Layer 2 of a small transformer language model trained on English Wikipedia (8 layers, counted from 0, width 128).
A neuron's activation on a vector x is GELU(weights . x + bias), where the dot is the dot product.

Input weights of the MLP neurons that the questions are about. A number n stands for n times 0.0068.
n195 (bias -0.117): -15 -14 28 18 -15 28 -12 30 -42 2 -20 -10 43 -4 23 -9 -26 0 -27 -6 -56 -25 -94 -42 -49 44 -11 21 -7 -40 26 14 -28 15 16 45 3 -36 23 -7 6 -11 11 10 55 40 -35 8 -26 -1 -5 7 13 24 6 52 -16 -12 -1 -31 -3 -47 4 -20 12 -27 2 46 -45 29 33 29 2 -8 -1 -40 -16 35 -18 -9 23 -35 5 44 5 -8 -24 25 -9 12 2 23 -11 5 15 -16 3 -6 3 22 21 49 40 -8 41 23 2 20 18 -13 17 -24 -13 -25 -23 6 64 15 -21 27 6 -20 8 13 -45 5 -9 -20
n213 (bias -0.041): -38 30 -14 -35 -7 35 16 38 9 -2 24 -12 -1 38 -9 -30 2 -13 -21 12 3 27 10 -10 47 9 -34 5 -10 20 -24 5 -36 5 -27 -13 -30 -19 -12 19 33 16 -6 -10 7 46 11 18 19 10 -76 17 -4 -17 3 13 -3 10 -11 -22 -22 -11 4 -14 45 -8 15 -8 38 -54 -12 -10 -3 -35 -12 -32 10 -19 0 -13 3 13 27 2 18 18 -5 -12 -10 3 2 -14 17 18 3 29 -6 24 -41 -11 -7 -10 24 20 -55 3 -16 -23 -16 -2 -9 -6 -27 31 25 15 -15 2 -59 26 31 1 3 36 -13 -31 4 19
n234 (bias -0.109): 9 -40 -15 -51 35 0 12 -6 2 -4 17 -48 -3 10 3 13 24 -30 -31 29 14 -43 -47 -29 -32 7 25 17 35 3 -27 -18 -6 -3 -61 35 9 -73 35 -34 -28 -16 3 13 26 8 72 43 67 5 -8 14 46 -39 -5 -17 -12 -28 -30 35 15 0 -18 24 -33 9 -21 -27 42 35 -9 21 -22 35 25 17 -20 38 25 36 -40 -16 -9 62 -30 17 41 34 -8 12 15 86 -16 -35 19 13 -22 -34 -11 -4 18 29 -34 -18 -11 16 27 45 -35 4 27 -6 24 -16 12 -5 -27 28 -13 -18 -27 -13 -7 21 -34 26 -35 -43
n248 (bias -0.036): 17 -11 3 23 -3 19 47 -23 -15 -8 26 -14 -34 -38 28 -6 47 20 15 -3 9 -24 -27 12 28 -18 -6 2 -35 -10 -4 8 -19 14 22 -15 -21 17 -19 -23 49 28 5 -32 -5 -19 0 14 -25 -29 9 -6 16 -1 -11 58 -18 8 24 30 20 -24 -11 -12 -8 6 -23 0 -16 10 59 9 -6 24 14 3 22 0 -10 6 -8 -14 -3 -28 -22 -23 -34 20 -1 1 70 -21 -13 2 28 23 -17 19 -38 38 -12 19 -25 5 -34 -17 -5 -5 7 -18 26 -17 -30 -13 63 15 -2 13 -15 3 3 -14 -9 -2 2 24 -1 -46
n267 (bias -0.041): 35 25 -1 -36 -15 44 6 30 -32 55 -7 -34 -3 -37 -34 47 -40 6 -12 22 0 36 46 -3 9 7 -11 -9 -39 53 -17 -4 -4 8 -49 10 26 0 50 15 27 20 -44 5 -25 -25 -46 1 -6 2 5 2 -15 -1 -32 20 -33 -10 -8 -46 11 25 42 -34 24 36 -9 10 -5 -7 28 -25 -1 -10 48 11 -25 3 45 -3 19 15 40 -16 -10 -5 -2 16 15 12 0 -6 -18 -26 -16 27 1 -9 -15 2 34 -24 7 -11 -22 -55 -16 -62 19 -42 5 -27 31 -20 19 -4 -11 10 -17 -29 3 0 -1 41 27 3 -43 -19
n406 (bias -0.052): 16 -35 -11 -42 -31 -25 8 -43 31 14 10 -19 44 -4 -21 -40 -9 -24 -4 -26 -16 19 2 15 10 -14 38 15 25 1 -30 -25 -7 20 -8 8 -13 -10 9 29 -21 -7 30 43 -11 6 -14 1 -11 7 2 32 8 -1 -8 46 8 17 -37 -50 4 13 -3 1 -3 11 -67 4 8 -40 -24 -8 3 -5 14 25 -49 -19 -22 25 4 -29 3 5 -16 13 -20 44 -8 20 37 38 21 17 -6 -35 -14 1 53 4 -14 21 -28 -25 59 -12 -9 22 -25 -18 67 23 0 -19 9 22 41 -24 -9 13 41 -11 -8 10 19 -17 -18 -28
n443 (bias -0.038): -23 -13 6 30 -13 -35 -10 -38 8 14 44 36 -15 25 -34 -15 28 1 -5 -14 33 18 -21 37 33 -23 48 -71 5 4 31 1 63 50 -18 -10 -9 -10 -1 15 17 -4 11 -30 18 75 -22 31 -15 10 -4 -4 42 25 35 -24 13 22 3 -5 22 -13 6 -35 8 25 -6 14 44 11 -18 -20 5 2 7 -37 -14 23 11 -15 -35 -37 15 3 -24 11 39 -10 34 18 -23 -10 8 20 -36 -5 -19 -24 -64 -9 3 -12 15 -16 26 13 -36 2 45 -10 25 -11 -23 13 -12 -22 21 0 -16 -49 -1 -24 0 2 -39 -37 -39 8
n447 (bias -0.030): 12 51 11 8 -42 37 38 18 37 -1 -29 19 4 11 5 21 -19 28 -5 47 -20 -6 -27 55 -33 -30 46 3 2 10 3 -5 30 25 -18 -8 -45 2 -19 20 -16 -38 29 -13 -6 33 37 6 12 -18 51 -17 16 -26 -9 27 10 2 -10 3 -33 -5 -21 21 14 -5 -10 7 -18 9 -5 25 -58 -30 20 -16 17 63 -15 0 5 -36 8 -63 -28 -16 15 -4 -33 -15 -31 12 -22 40 17 16 -9 -17 25 21 -5 -17 -86 26 41 -6 20 -43 -9 54 28 -6 -12 8 -39 -30 -7 28 -2 -41 5 -5 -7 -34 26 20 2 15
n482 (bias -0.086): 17 -34 0 -10 -38 22 -30 -17 2 26 7 34 -74 11 -14 -10 -18 -25 -13 -23 2 26 11 46 35 -2 17 22 34 -19 -22 18 11 -26 0 -85 16 22 20 43 -10 28 53 -24 -5 46 29 10 -13 -38 -4 -2 -16 -21 0 -15 -23 -25 1 10 -19 58 -69 39 -2 24 12 -5 -18 66 -10 3 -12 10 4 32 -5 -13 -34 26 0 -42 9 -43 12 -17 63 30 6 -4 22 8 5 -17 17 18 -62 44 28 45 -36 3 39 -37 -60 5 34 12 -12 -21 -12 -29 0 -5 10 -3 -4 -9 -1 -25 18 13 -8 33 20 -2 -75 -28
n506 (bias -0.085): 16 1 -2 -12 -14 -24 27 7 -6 5 -10 17 11 -16 26 9 -16 -18 -29 35 -11 -20 -21 -36 18 19 -20 -29 -33 12 14 -11 -7 32 -21 39 21 -8 -23 24 28 4 -2 -38 20 10 -33 6 -8 17 -28 -3 7 19 -17 19 17 1 7 0 17 -19 12 4 -16 16 19 6 13 -3 10 -20 13 -17 11 -35 -41 -6 20 3 -25 -2 37 20 -34 19 -11 -16 0 -11 -67 -10 28 -4 -18 -16 -34 -1 -4 29 -1 -1 0 5 2 22 -19 0 28 -14 3 16 -7 25 -24 24 48 -10 -28 -7 2 2 39 0 -13 26 41 -20
n536 (bias -0.065): -7 54 -2 -7 17 -30 -31 -2 -33 4 -15 -56 -37 30 18 -3 14 8 8 -19 20 -37 -7 13 28 44 40 -17 -35 25 -29 15 13 19 16 23 25 70 -8 -9 -1 18 -21 -32 22 -29 -7 26 10 37 -21 14 -21 -55 -9 -18 -48 -34 38 0 21 19 20 26 4 2 -28 -6 5 4 6 -7 -37 18 -13 38 6 -28 -8 -7 22 35 -19 4 -16 11 -49 -10 19 21 -1 -28 18 10 -6 -34 12 19 -1 -28 -26 -35 47 -42 -33 31 4 -6 -24 -5 6 -17 4 2 26 -29 -24 19 19 22 44 -13 -42 4 -14 -2 7 -20
n543 (bias -0.045): -13 -45 10 16 5 -23 6 -23 -26 22 -15 28 -24 4 -7 14 -21 0 29 23 17 -55 20 12 14 -30 -44 3 30 -34 -21 -16 2 -7 -49 -29 -10 1 34 -24 -23 -6 4 66 12 6 -14 -31 -19 -24 10 2 -34 -72 -18 -5 -10 29 16 -5 18 -23 -12 3 3 15 14 -2 -32 -45 0 8 27 7 -25 -14 -4 -25 8 47 -11 15 10 -10 -31 42 9 -24 2 -1 -28 -29 29 36 12 0 -5 8 20 27 17 -8 5 0 41 4 53 42 5 1 -24 -25 29 27 -17 18 16 10 9 31 23 32 -35 -16 10 76 17 11
n680 (bias -0.102): -28 -2 29 34 -20 -26 5 7 -25 -22 -20 -3 2 8 34 13 67 32 -6 -42 -1 32 -7 -1 15 -3 40 -20 28 -10 -10 2 44 36 -11 -34 -52 -12 20 -9 46 25 45 11 -2 -27 -41 -4 -6 4 21 2 0 23 -5 -8 -62 16 -8 -2 -4 22 -64 -43 44 -16 -17 1 -11 57 6 -23 57 50 -35 -11 3 -1 7 -22 24 -2 33 6 -22 -5 11 29 -15 11 61 8 10 23 -35 52 -7 26 -13 6 -36 13 -46 -5 6 -45 -39 -23 -8 -33 -9 -1 8 5 55 -44 -49 -53 -2 -1 17 50 -42 47 32 13 -8 -38
n681 (bias -0.061): 10 -18 20 25 -16 -17 22 4 6 -8 68 -17 -10 15 12 -8 32 -4 15 -7 -28 26 -1 -44 27 -12 -1 -29 18 59 -11 19 13 34 -11 -34 -22 23 2 13 -40 -58 2 20 -1 8 38 5 -6 27 9 -13 -6 7 3 35 25 -27 11 34 27 -50 -63 -32 -33 4 -13 6 27 -10 16 -31 22 24 -18 -14 -10 18 -37 24 43 -28 -1 23 -8 -48 -28 -1 -1 33 32 -4 -4 18 -15 -3 10 -20 -2 10 -31 1 13 36 -8 -14 -27 3 22 1 5 10 -44 -17 14 -15 16 -1 1 23 -2 23 3 -15 6 -26 4 0
n788 (bias -0.088): -36 14 12 -41 -24 -5 15 36 10 15 -12 7 -19 -4 50 19 -11 -6 -14 43 -27 28 -33 -6 6 -5 0 -8 21 2 25 61 14 40 -24 -21 30 7 -41 41 -30 7 14 0 -24 3 10 -58 16 -31 17 -17 12 43 -29 -1 -28 -34 10 12 6 24 -30 -17 0 18 42 45 2 -31 0 -8 -1 -18 -1 34 -22 34 23 -48 14 2 10 -23 -33 3 3 24 -15 9 -33 -33 -5 17 -19 34 32 34 -6 -28 -33 -9 6 -6 12 -10 -5 -16 8 -9 18 8 3 -21 30 2 -11 -31 34 8 20 -2 33 15 -32 -15 -29 13
n821 (bias -0.048): -31 -9 18 -5 -2 19 7 -19 -14 23 23 -16 -10 -13 -3 -12 50 48 4 -39 16 9 20 -64 21 -13 23 -52 8 12 -11 9 50 -12 -9 -54 -6 -19 -8 8 35 -7 20 23 -9 -18 -25 -1 26 18 -44 26 -1 7 -5 -5 -13 32 -11 35 -3 52 -38 3 37 8 -4 6 -11 51 -9 12 -1 16 -29 18 -13 9 -4 -38 -5 3 5 2 1 4 -10 5 5 41 52 -3 -36 30 8 28 -9 8 -33 -33 -36 10 11 -54 -62 -42 -38 7 -5 5 42 3 -9 -7 47 -20 -12 -21 8 -10 -4 7 19 24 -8 13 13 -36
n879 (bias -0.106): -1 -1 4 -58 -7 -44 -7 -5 -4 -18 -3 31 -27 13 1 36 -20 9 5 -7 -2 11 43 5 18 33 5 15 21 12 17 11 21 -15 -15 -2 5 -31 -23 -27 -3 -50 17 66 43 21 -7 -17 21 26 41 -8 -11 -9 89 -12 -37 5 -5 -24 -13 -23 6 -12 10 -92 15 -22 -4 44 11 5 -4 40 -2 24 -1 62 -15 -30 40 -7 25 -4 -2 -47 13 -11 27 -2 -41 -1 -7 54 -1 15 -18 -13 5 -19 -22 2 5 -14 -31 -11 18 44 10 -29 -3 -45 -14 -22 38 -18 37 20 -13 4 -28 -20 17 7 -11 -1 -30 -16
n880 (bias -0.049): -14 30 -28 5 37 -5 12 -8 -30 34 18 26 -19 -10 14 22 -6 -1 6 -31 33 -10 10 -1 13 35 -2 13 -40 -24 32 25 41 19 -94 -7 -19 37 -43 2 -39 10 17 -26 10 23 13 19 -26 13 14 12 0 12 -53 13 -33 28 29 -10 -25 -15 -11 21 28 -1 -9 11 -25 2 -3 -9 -16 5 -3 0 4 -9 -13 19 0 13 -24 -16 14 -55 -11 32 -9 -37 -31 48 -8 59 7 -12 48 -10 6 39 17 18 -6 -3 -12 -4 -21 42 -25 51 2 21 -11 6 -27 10 8 -3 14 -58 -4 -26 18 33 -40 -68 -22 2
n934 (bias -0.024): -16 -25 -19 -61 20 0 -21 -1 15 5 -60 8 14 24 57 -44 -25 17 13 -41 28 -17 -37 31 -5 -24 46 27 0 3 31 -21 -5 10 1 13 1 -4 8 -23 -22 -16 -4 31 51 14 2 -35 -56 23 16 2 -20 4 1 -22 -7 33 46 36 26 -23 -40 13 -3 -8 -53 5 -6 -12 8 29 5 27 -32 18 11 17 24 14 -2 8 8 -14 5 24 -22 10 -14 65 42 34 -2 32 5 0 -44 2 -19 -34 -60 36 -1 -59 5 -29 12 -37 82 -55 19 -51 -11 -47 -7 -17 32 29 9 -12 17 -14 19 10 2 50 9 -19
n944 (bias -0.064): 30 -44 -24 -44 -6 -3 1 -4 17 15 -24 -32 16 -37 -2 5 24 7 0 23 0 -1 -27 -12 -8 -34 0 -16 41 -3 -13 21 -25 38 -1 -37 -36 -21 -32 -1 16 47 17 18 -19 4 -15 -34 9 -24 -26 -39 -5 -29 61 2 18 30 -19 -6 38 10 -11 -23 17 6 -6 4 -4 -14 37 17 24 39 -5 -6 26 31 8 -32 0 13 -33 26 15 19 -5 23 2 12 11 -40 13 -43 5 -10 30 3 42 11 -3 -31 15 -1 1 2 5 -10 -26 37 16 -20 10 -2 -20 30 -15 14 -5 27 10 -11 10 -13 -24 52 -17 35
n992 (bias -0.096): -6 1 -1 -3 -50 14 -14 -38 -29 39 -9 8 -3 8 -8 10 8 8 -14 14 27 -80 2 -13 7 -5 37 -34 17 -8 12 11 -27 15 14 1 66 48 26 18 -26 -36 6 36 -26 36 58 18 -35 -8 -19 11 57 -12 -20 23 -3 22 20 16 -1 23 -24 -7 9 -13 -31 19 -7 -6 -31 2 -24 -24 -11 -16 9 -10 33 -16 -14 49 -6 30 -9 -13 12 4 -27 -30 19 -7 -14 -3 18 14 34 44 -15 -7 -43 -71 21 -1 -20 -1 10 -10 23 40 6 -23 4 -21 -33 27 26 -25 1 -57 11 -25 2 34 -18 4 4 33
n1015 (bias -0.055): 0 -23 2 -4 -7 6 -55 -1 -2 -8 -23 -15 -18 -32 2 20 10 18 -11 -27 8 -55 -15 11 19 31 -7 -36 1 10 -6 -2 51 -1 -27 -12 -6 -43 -34 6 21 -59 -4 -11 10 -10 3 -12 -22 17 -3 -5 29 21 23 1 12 38 11 -19 7 13 -19 10 36 25 30 -11 2 27 -9 63 11 29 -22 -15 5 1 7 15 -31 13 -5 -40 -31 -15 27 16 -3 22 29 -23 37 15 9 -14 -4 -32 -1 40 27 8 30 -24 2 -22 5 32 15 25 33 -39 26 -16 28 6 1 3 8 -2 -56 -20 24 2 -36 1 9 -6

Each question shows a token from some text and the vector x that enters the MLP there. A number n stands for n times 0.069.

"office ": 6 27 -8 -8 -8 14 7 5 20 -34 26 22 -5 34 -5 0 -2 -3 50 -4 6 29 -39 5 10 -8 16 9 -26 16 -4 -9 -31 8 25 -17 5 3 28 29 -26 19 4 -14 -2 -7 -23 -24 -8 -28 20 10 -2 27 -1 -14 0 5 -11 -22 -4 16 22 11 3 -6 8 5 4 20 17 -6 -4 10 24 6 10 -3 28 17 -19 27 18 -9 -17 12 -20 -26 -9 -17 20 8 -7 -18 -10 -20 -1 -23 -8 7 -2 4 0 -33 -16 -25 1 -16 2 14 -38 25 -11 14 -28 0 11 -6 -14 3 -10 -34 16 -18 -16 12 29 -2
Which neuron lights up most? n506

"vey ": -13 -8 -14 -17 -9 21 7 -5 18 -27 40 26 -11 15 -4 7 10 21 46 5 18 23 -28 -8 -3 -1 5 -3 -11 4 13 22 -14 8 40 -30 18 -4 25 1 -13 -4 21 1 -15 -6 -25 -1 24 -21 13 14 2 16 -15 -22 10 11 -3 -29 -9 -11 14 1 10 -18 9 -14 7 -10 7 0 20 9 16 31 12 -23 31 12 9 25 9 -8 -3 -10 -28 -28 -14 -1 21 8 -9 -17 -6 -26 -24 6 21 14 18 3 3 -45 -19 -1 19 -12 -25 -1 -48 22 9 22 -19 -14 -14 7 -2 -1 -26 -26 7 11 -21 10 10 -27
Which neuron lights up most? n482

" ": -2 -3 -8 -10 -7 7 2 -12 22 -35 33 26 -19 10 -6 -3 3 24 50 1 4 18 -31 1 15 12 5 6 -9 8 -8 4 -5 8 35 -13 4 13 25 14 -30 -12 8 6 5 -17 -8 -27 27 -33 22 18 -2 32 -28 -4 21 2 -2 -26 16 7 24 21 6 -9 2 5 -9 -15 3 -10 5 2 3 27 4 -5 35 7 -11 27 10 -12 -14 24 -25 -27 -1 -6 27 4 -15 -13 7 -26 -16 -3 2 11 13 1 -8 -29 -20 -19 23 -12 -16 0 -42 27 -3 -3 -31 9 -4 -4 -28 5 -20 -29 0 8 -22 8 33 -13
Which neuron lights up most? n934

"to ": -20 -17 -8 -25 -5 -2 -34 -2 26 -57 30 35 8 30 -2 -2 22 23 42 13 -3 2 -25 -2 -11 -11 4 -3 -11 8 4 6 -5 0 2 -23 -4 -14 23 3 -29 -6 12 -4 0 -4 -23 -11 26 -13 15 8 9 15 -22 -31 -5 4 -13 -28 35 6 5 5 13 11 -1 -13 17 5 -9 1 14 20 10 11 13 -2 45 6 0 29 23 3 -7 -13 -12 -17 1 -39 18 19 8 -18 -9 -18 -3 -26 12 20 19 1 1 -35 -8 -25 30 3 -5 15 -31 27 12 -5 -23 -12 -10 -2 -14 1 -30 -17 8 8 -19 14 28 -12
Which neuron lights up most? n234

"Har": 26 11 -25 -6 -7 9 0 11 46 -40 26 17 -16 8 -13 -30 6 4 65 3 21 24 -21 -12 3 16 -1 -6 12 19 8 7 -13 -1 40 -38 2 9 23 -2 -16 6 42 10 -11 1 -19 -17 23 1 9 -7 -6 4 -33 -19 -1 -19 26 -31 35 -24 14 0 13 -10 3 -1 16 -10 13 -3 2 10 9 22 1 -9 33 10 -4 31 19 -10 -8 -1 -30 -21 -9 -1 28 7 3 -9 1 -18 -11 -26 28 0 12 3 10 -33 -6 -2 4 -12 -17 -8 -22 9 5 11 -28 -15 -2 5 -19 -10 -21 -12 1 -2 -24 -17 26 -33
The most active neuron and its activation: n536, at about 1.8

"\n\n": -32 9 -6 -2 -19 4 -20 -13 32 -14 20 19 -6 9 12 -22 17 0 44 24 -11 18 -20 -3 1 -5 -4 4 -13 20 20 25 -12 2 6 -39 23 4 24 -6 -24 -2 31 -18 -6 3 -24 -26 31 -24 14 23 4 32 -20 -22 -12 14 -9 -23 12 -14 20 10 12 -12 13 -7 3 -2 0 3 -10 -2 1 27 -4 9 40 -13 11 33 19 -11 -8 -4 -13 -8 22 -3 34 5 3 -17 9 -40 7 6 20 -3 20 -22 8 -30 -10 -12 30 -26 5 8 -24 14 -3 -23 -16 -15 -9 2 -4 -7 -10 -16 -6 -25 -16 6 30 -42
Which neuron lights up most? n788

"15": -7 0 -24 -5 -16 2 -28 -6 10 -29 43 6 0 9 -13 -14 -5 -8 58 7 -9 21 -30 -21 5 -10 6 -7 -11 2 17 9 16 5 51 -32 12 11 17 18 -29 2 -5 -20 8 -7 -12 -17 47 -24 31 -1 -19 24 -10 -1 11 5 19 -22 7 -7 41 11 9 -6 12 2 2 3 4 17 5 -5 -6 -15 -13 -18 21 8 -8 26 28 3 -18 9 -31 0 1 -3 14 6 -19 -33 0 -16 -9 -4 45 10 0 9 10 -16 -12 -24 30 -11 -25 10 -20 31 0 7 -20 -10 8 5 -11 -5 -21 -26 -8 3 -19 10 24 -20
Which neuron lights up most? n506

"no": -25 -7 -21 9 -18 6 -20 -27 33 -30 23 24 -18 30 1 -1 2 -3 57 5 7 30 -24 11 7 -18 -17 -3 3 4 10 30 3 2 43 -39 -8 7 9 29 -24 -1 4 -17 14 -4 -16 -13 23 -11 24 17 -4 33 -11 8 20 -14 -10 -21 17 -7 5 17 21 -14 2 -9 9 -20 -5 9 -8 14 -4 -3 11 7 17 5 -9 38 25 -6 -3 17 -23 -27 5 3 28 -20 -13 -37 -15 -17 -5 -22 3 16 23 -18 -1 -21 -14 14 5 -3 -15 14 -18 7 15 18 -25 2 9 -2 -23 22 -25 -27 -14 -5 -16 10 17 -27
The most active neuron and its activation: n443, at about 1.6

"\n": -33 10 -12 0 -18 4 -10 -21 21 -14 14 20 -5 11 21 -16 8 8 27 12 -21 20 -26 -14 -16 0 -5 11 -8 11 11 27 -2 8 26 -44 30 -2 26 -9 -15 0 20 -13 -5 11 -22 -22 39 -30 18 21 -1 13 -24 -15 -3 19 1 -15 22 -13 24 -1 6 -7 -1 -14 8 -12 2 2 12 7 -2 18 14 1 34 -12 -2 37 26 -12 6 -6 -24 -4 5 -17 39 6 -4 -14 2 -37 15 10 14 -5 18 -13 8 -35 -10 -6 24 -19 1 12 -14 26 -7 -30 -8 -14 5 13 -9 -6 -22 -26 -13 -40 -5 4 30 -41
The most active neuron and its activation: n934, at about 1.9

", ": 2 -6 -18 2 -8 -3 -10 -19 15 -35 33 20 -7 21 -19 -18 11 -1 41 14 -5 22 -33 -3 -8 7 7 -17 -25 4 7 11 -18 3 35 -20 19 -2 26 4 -13 -9 13 2 -5 -4 -23 -5 25 -28 9 -1 7 24 -34 8 8 -5 -4 -29 11 -9 25 16 10 -8 9 3 -4 14 16 15 4 -3 15 19 4 -10 21 -3 0 26 33 8 -2 -2 -10 4 0 -17 21 21 -19 -33 13 -36 -11 -3 13 13 16 -5 4 -37 -16 -13 14 -18 -6 20 -35 32 -15 3 -28 -9 7 5 -8 -6 -16 -34 21 11 -36 8 35 -17
The three highest activations, in order: n195, n506, n992

"per": -21 -5 -2 3 -27 -12 -10 -8 10 -56 19 10 -5 21 -25 -19 16 24 39 9 7 21 -29 0 -9 -29 -26 8 -10 -2 18 -4 -22 -10 23 -12 0 -9 23 24 -22 -11 21 11 22 -11 -29 -15 16 2 13 -4 18 34 -22 -16 3 27 -6 -32 27 -16 9 -6 23 9 31 16 29 -11 -6 1 -1 7 -16 10 4 0 11 5 -7 39 29 -8 -5 4 -14 6 -10 -18 45 -10 -5 -15 8 -34 -6 -18 26 -2 30 10 1 -31 -14 0 2 -9 -12 13 -12 4 22 22 -26 8 3 3 -13 17 -13 -30 3 1 -16 -3 12 -5
Which neuron lights up most? n1015

"March ": 6 -6 -2 -4 -23 -2 -2 -17 20 -32 44 23 -24 9 -4 -11 8 9 52 22 -1 25 -38 -5 -14 -7 -2 20 -28 1 6 2 -6 15 26 -25 3 8 10 14 -25 1 19 -12 -5 9 -13 -17 21 -32 15 8 -17 23 -23 -16 -1 19 5 -28 12 -4 19 14 18 -3 -2 9 8 8 14 13 -11 18 5 13 1 -8 24 24 -13 30 20 -10 -13 16 -24 -16 -1 -18 1 -9 -10 -16 22 -2 -8 -15 24 0 27 -13 -7 -27 -6 -4 17 -23 -12 23 -28 22 -11 2 -25 -17 -6 -3 -15 -3 -8 -36 6 20 -9 9 42 -22
Which neuron lights up most? n447

"List ": -27 5 -47 4 -27 -1 -41 -13 28 -35 22 7 -14 0 6 -27 -3 1 37 2 0 26 -31 -13 -8 4 1 -8 -16 15 11 18 -12 25 30 -15 12 19 16 12 -18 20 20 -12 -9 -23 -13 -31 21 -28 35 34 -3 15 -5 -26 -12 19 -5 -24 -15 -13 15 6 9 2 1 7 28 17 1 2 0 14 3 8 20 10 48 1 5 37 15 -20 -5 5 -32 -5 11 -15 26 -3 0 -25 0 -27 1 3 33 11 7 -10 8 -24 3 -9 16 -17 6 30 -15 16 -20 -1 0 5 -3 -12 -7 -5 -12 -33 -15 -10 -15 10 22 -17
Which neuron lights up most? n536

"person": -2 -6 -19 1 -10 8 -19 4 7 -38 29 6 -8 23 -27 -10 19 18 41 12 -6 23 -18 13 -15 -23 -8 8 -6 17 14 -7 -32 -15 23 -19 17 1 16 27 -32 2 8 1 -7 -12 -25 -12 27 -17 7 18 28 19 -14 -7 -8 9 -3 -35 14 -15 17 3 19 -9 20 -15 25 -24 -14 -13 12 7 20 -1 13 23 24 31 -14 47 16 -2 2 8 -12 -25 -14 -12 43 -7 -13 -17 3 -42 -5 -10 21 -13 14 6 -4 -18 -11 -21 -1 -5 -1 18 5 15 17 9 -17 -22 16 -1 -8 13 -7 -32 -16 -20 -21 -3 19 -23
The most active neuron and its activation: n406, at about 1.9

"il": -18 -23 -17 1 -26 -3 11 12 16 -42 36 2 -4 25 -5 -23 16 15 49 8 -1 22 -30 -4 -18 -7 -19 -1 -4 -12 -14 -2 -3 -6 26 -30 0 -1 25 31 -22 -14 4 -1 -8 -4 -27 -16 10 0 44 12 12 13 -31 4 7 22 0 -29 25 -8 16 -2 21 -11 17 22 15 -10 -13 3 21 -5 0 11 0 28 24 4 7 25 19 6 -5 6 -18 -25 -11 -8 48 -17 1 -19 1 -33 15 -28 22 0 22 24 2 -22 -23 7 -3 -5 -10 -2 -5 21 8 5 -25 0 -9 8 -30 0 -20 -34 -6 -12 -9 9 21 -17
Which neuron lights up most? n406

"192": 6 9 -14 -34 -17 -4 -10 -8 18 -39 25 16 -11 13 -17 -4 -2 4 50 14 -1 19 -27 -23 19 6 -4 0 2 3 16 12 1 10 40 -26 22 4 20 2 -23 11 1 -12 13 8 -9 -12 16 -15 28 -5 -19 14 -33 -8 22 12 7 -28 1 -7 31 17 14 -6 27 9 7 4 -2 1 1 19 17 -12 -6 -2 29 19 -18 33 30 -11 -10 -2 -26 -3 9 -8 10 1 -33 -34 12 -33 -17 -12 32 3 6 -3 2 -26 -11 -27 31 -17 -29 26 -9 31 -2 3 -19 -20 2 -9 -22 7 -6 -22 -9 -7 -14 -8 38 -22
Which neuron lights up most? n506

"hy": -21 -9 -31 0 -16 0 -7 -5 31 -35 19 34 -11 30 -18 0 6 11 53 0 4 26 -29 -2 5 -17 -27 -4 14 28 5 24 8 -6 43 -30 -3 1 8 8 -28 -3 -4 9 4 -14 -21 -19 10 6 20 -3 7 36 -30 1 24 -6 1 -30 20 -11 -1 11 7 3 -5 5 3 -34 -1 2 7 16 -1 5 5 17 23 -5 8 36 16 0 20 2 -31 -24 0 -2 35 -9 -13 -14 2 -27 9 -19 1 17 16 -1 -2 -22 -28 8 2 -11 -10 14 -6 14 8 43 -15 -27 21 -5 -24 2 -15 -8 -24 -6 -28 -11 33 -20
Which neuron lights up most? n681

"Frank ": 0 2 -16 0 -17 15 10 -1 31 -32 44 23 1 7 1 -5 5 13 50 21 17 29 -18 -13 6 15 7 -1 -11 7 12 5 -21 -5 29 -23 13 -4 16 1 -22 -1 42 -8 -8 -3 -24 -2 42 -12 2 14 -2 4 -39 -33 8 2 16 -25 16 -16 12 0 3 -25 20 -22 17 -10 14 -7 17 1 19 13 11 -12 22 19 2 16 14 -19 -6 3 -30 -8 -1 0 18 8 -4 -6 -18 -25 -20 6 26 1 22 7 -1 -44 -12 -19 1 -20 -8 19 -50 0 12 17 -18 -15 0 -4 -5 -1 -18 -33 -1 3 -23 -2 31 -25
The two highest activations, in order: n213, n506

"'": -18 -10 -24 -2 -29 -18 -21 -20 7 -36 37 6 -6 25 4 6 0 5 68 9 -3 15 -27 -20 -9 -16 -13 8 15 13 11 11 -2 8 16 -16 22 9 8 12 -8 3 21 -5 -15 5 -21 -7 21 -16 30 4 18 37 -22 -3 3 13 -1 -24 24 -2 25 -1 -1 -2 -11 -4 17 -1 1 -2 0 -18 11 34 -1 10 31 28 6 47 8 1 -6 -19 -20 -28 -4 -12 31 3 -16 -17 16 -49 -4 -6 14 9 17 -6 6 -19 -16 -7 14 -7 -22 16 -36 -9 6 -7 -7 -9 18 -8 -21 -15 -11 -20 -2 13 -27 9 13 -13
Which neuron lights up most? n992

"9 ": 5 -7 -23 -15 -21 -6 -22 -20 21 -28 32 22 -23 13 -32 -8 4 2 41 1 -7 24 -33 -13 -9 3 4 -3 3 -8 7 21 4 12 34 -24 18 14 27 14 -22 -8 -16 -17 -16 -5 -7 -12 15 -24 26 16 -22 24 -23 3 6 7 3 -22 3 -2 36 28 18 -3 11 14 0 15 20 3 16 9 5 17 -1 -15 27 14 -2 30 18 -7 0 7 -20 -8 -3 -18 22 0 -14 -38 8 -30 2 10 35 13 5 -9 5 -29 -8 -22 15 -10 -19 4 -39 23 -7 2 -25 -12 -7 17 -11 -7 -24 -13 3 1 -23 10 35 -17
The most active neuron and its activation: n482, at about 1.8

"les": -21 -5 -18 -2 -5 13 20 -3 29 -43 16 23 4 11 -25 -15 -4 5 55 17 3 16 -21 -2 -13 18 0 11 -1 -6 14 18 -18 -10 71 -23 3 15 17 25 -23 3 11 -18 -10 -26 -29 2 15 -19 32 19 -16 7 -12 1 2 -10 8 -14 19 -1 15 9 13 -24 16 7 10 -11 -7 14 23 20 24 18 -11 0 14 3 10 25 25 -9 -11 5 -11 -12 -21 -8 42 -3 -17 -38 0 -25 -10 -26 33 12 -12 23 -1 -13 -29 -10 -4 -21 -15 9 -12 21 1 15 -29 -3 7 -3 -25 -5 -23 -28 1 -13 -24 7 15 -20
Which neuron lights up most? n248

"188": 8 -2 -12 -24 -23 9 -26 0 22 -47 40 11 -5 19 4 -16 1 -1 55 12 -3 12 -22 -23 26 10 -2 -5 -13 11 11 12 8 4 40 -29 5 13 15 15 -18 5 8 -11 5 22 -7 -23 14 -16 29 5 -5 18 -25 -5 18 14 4 -34 -4 -19 29 4 2 5 31 8 1 -2 11 -1 -1 3 3 -5 0 1 40 9 -6 29 19 -18 -7 8 -31 -11 7 -13 5 10 -32 -33 15 -37 -14 -16 41 6 10 -3 14 -19 -19 -29 28 -21 -28 21 -13 20 -1 -13 -17 -21 1 -10 -12 5 -3 -16 -29 -1 -9 1 32 -19
Which neuron lights up most? n536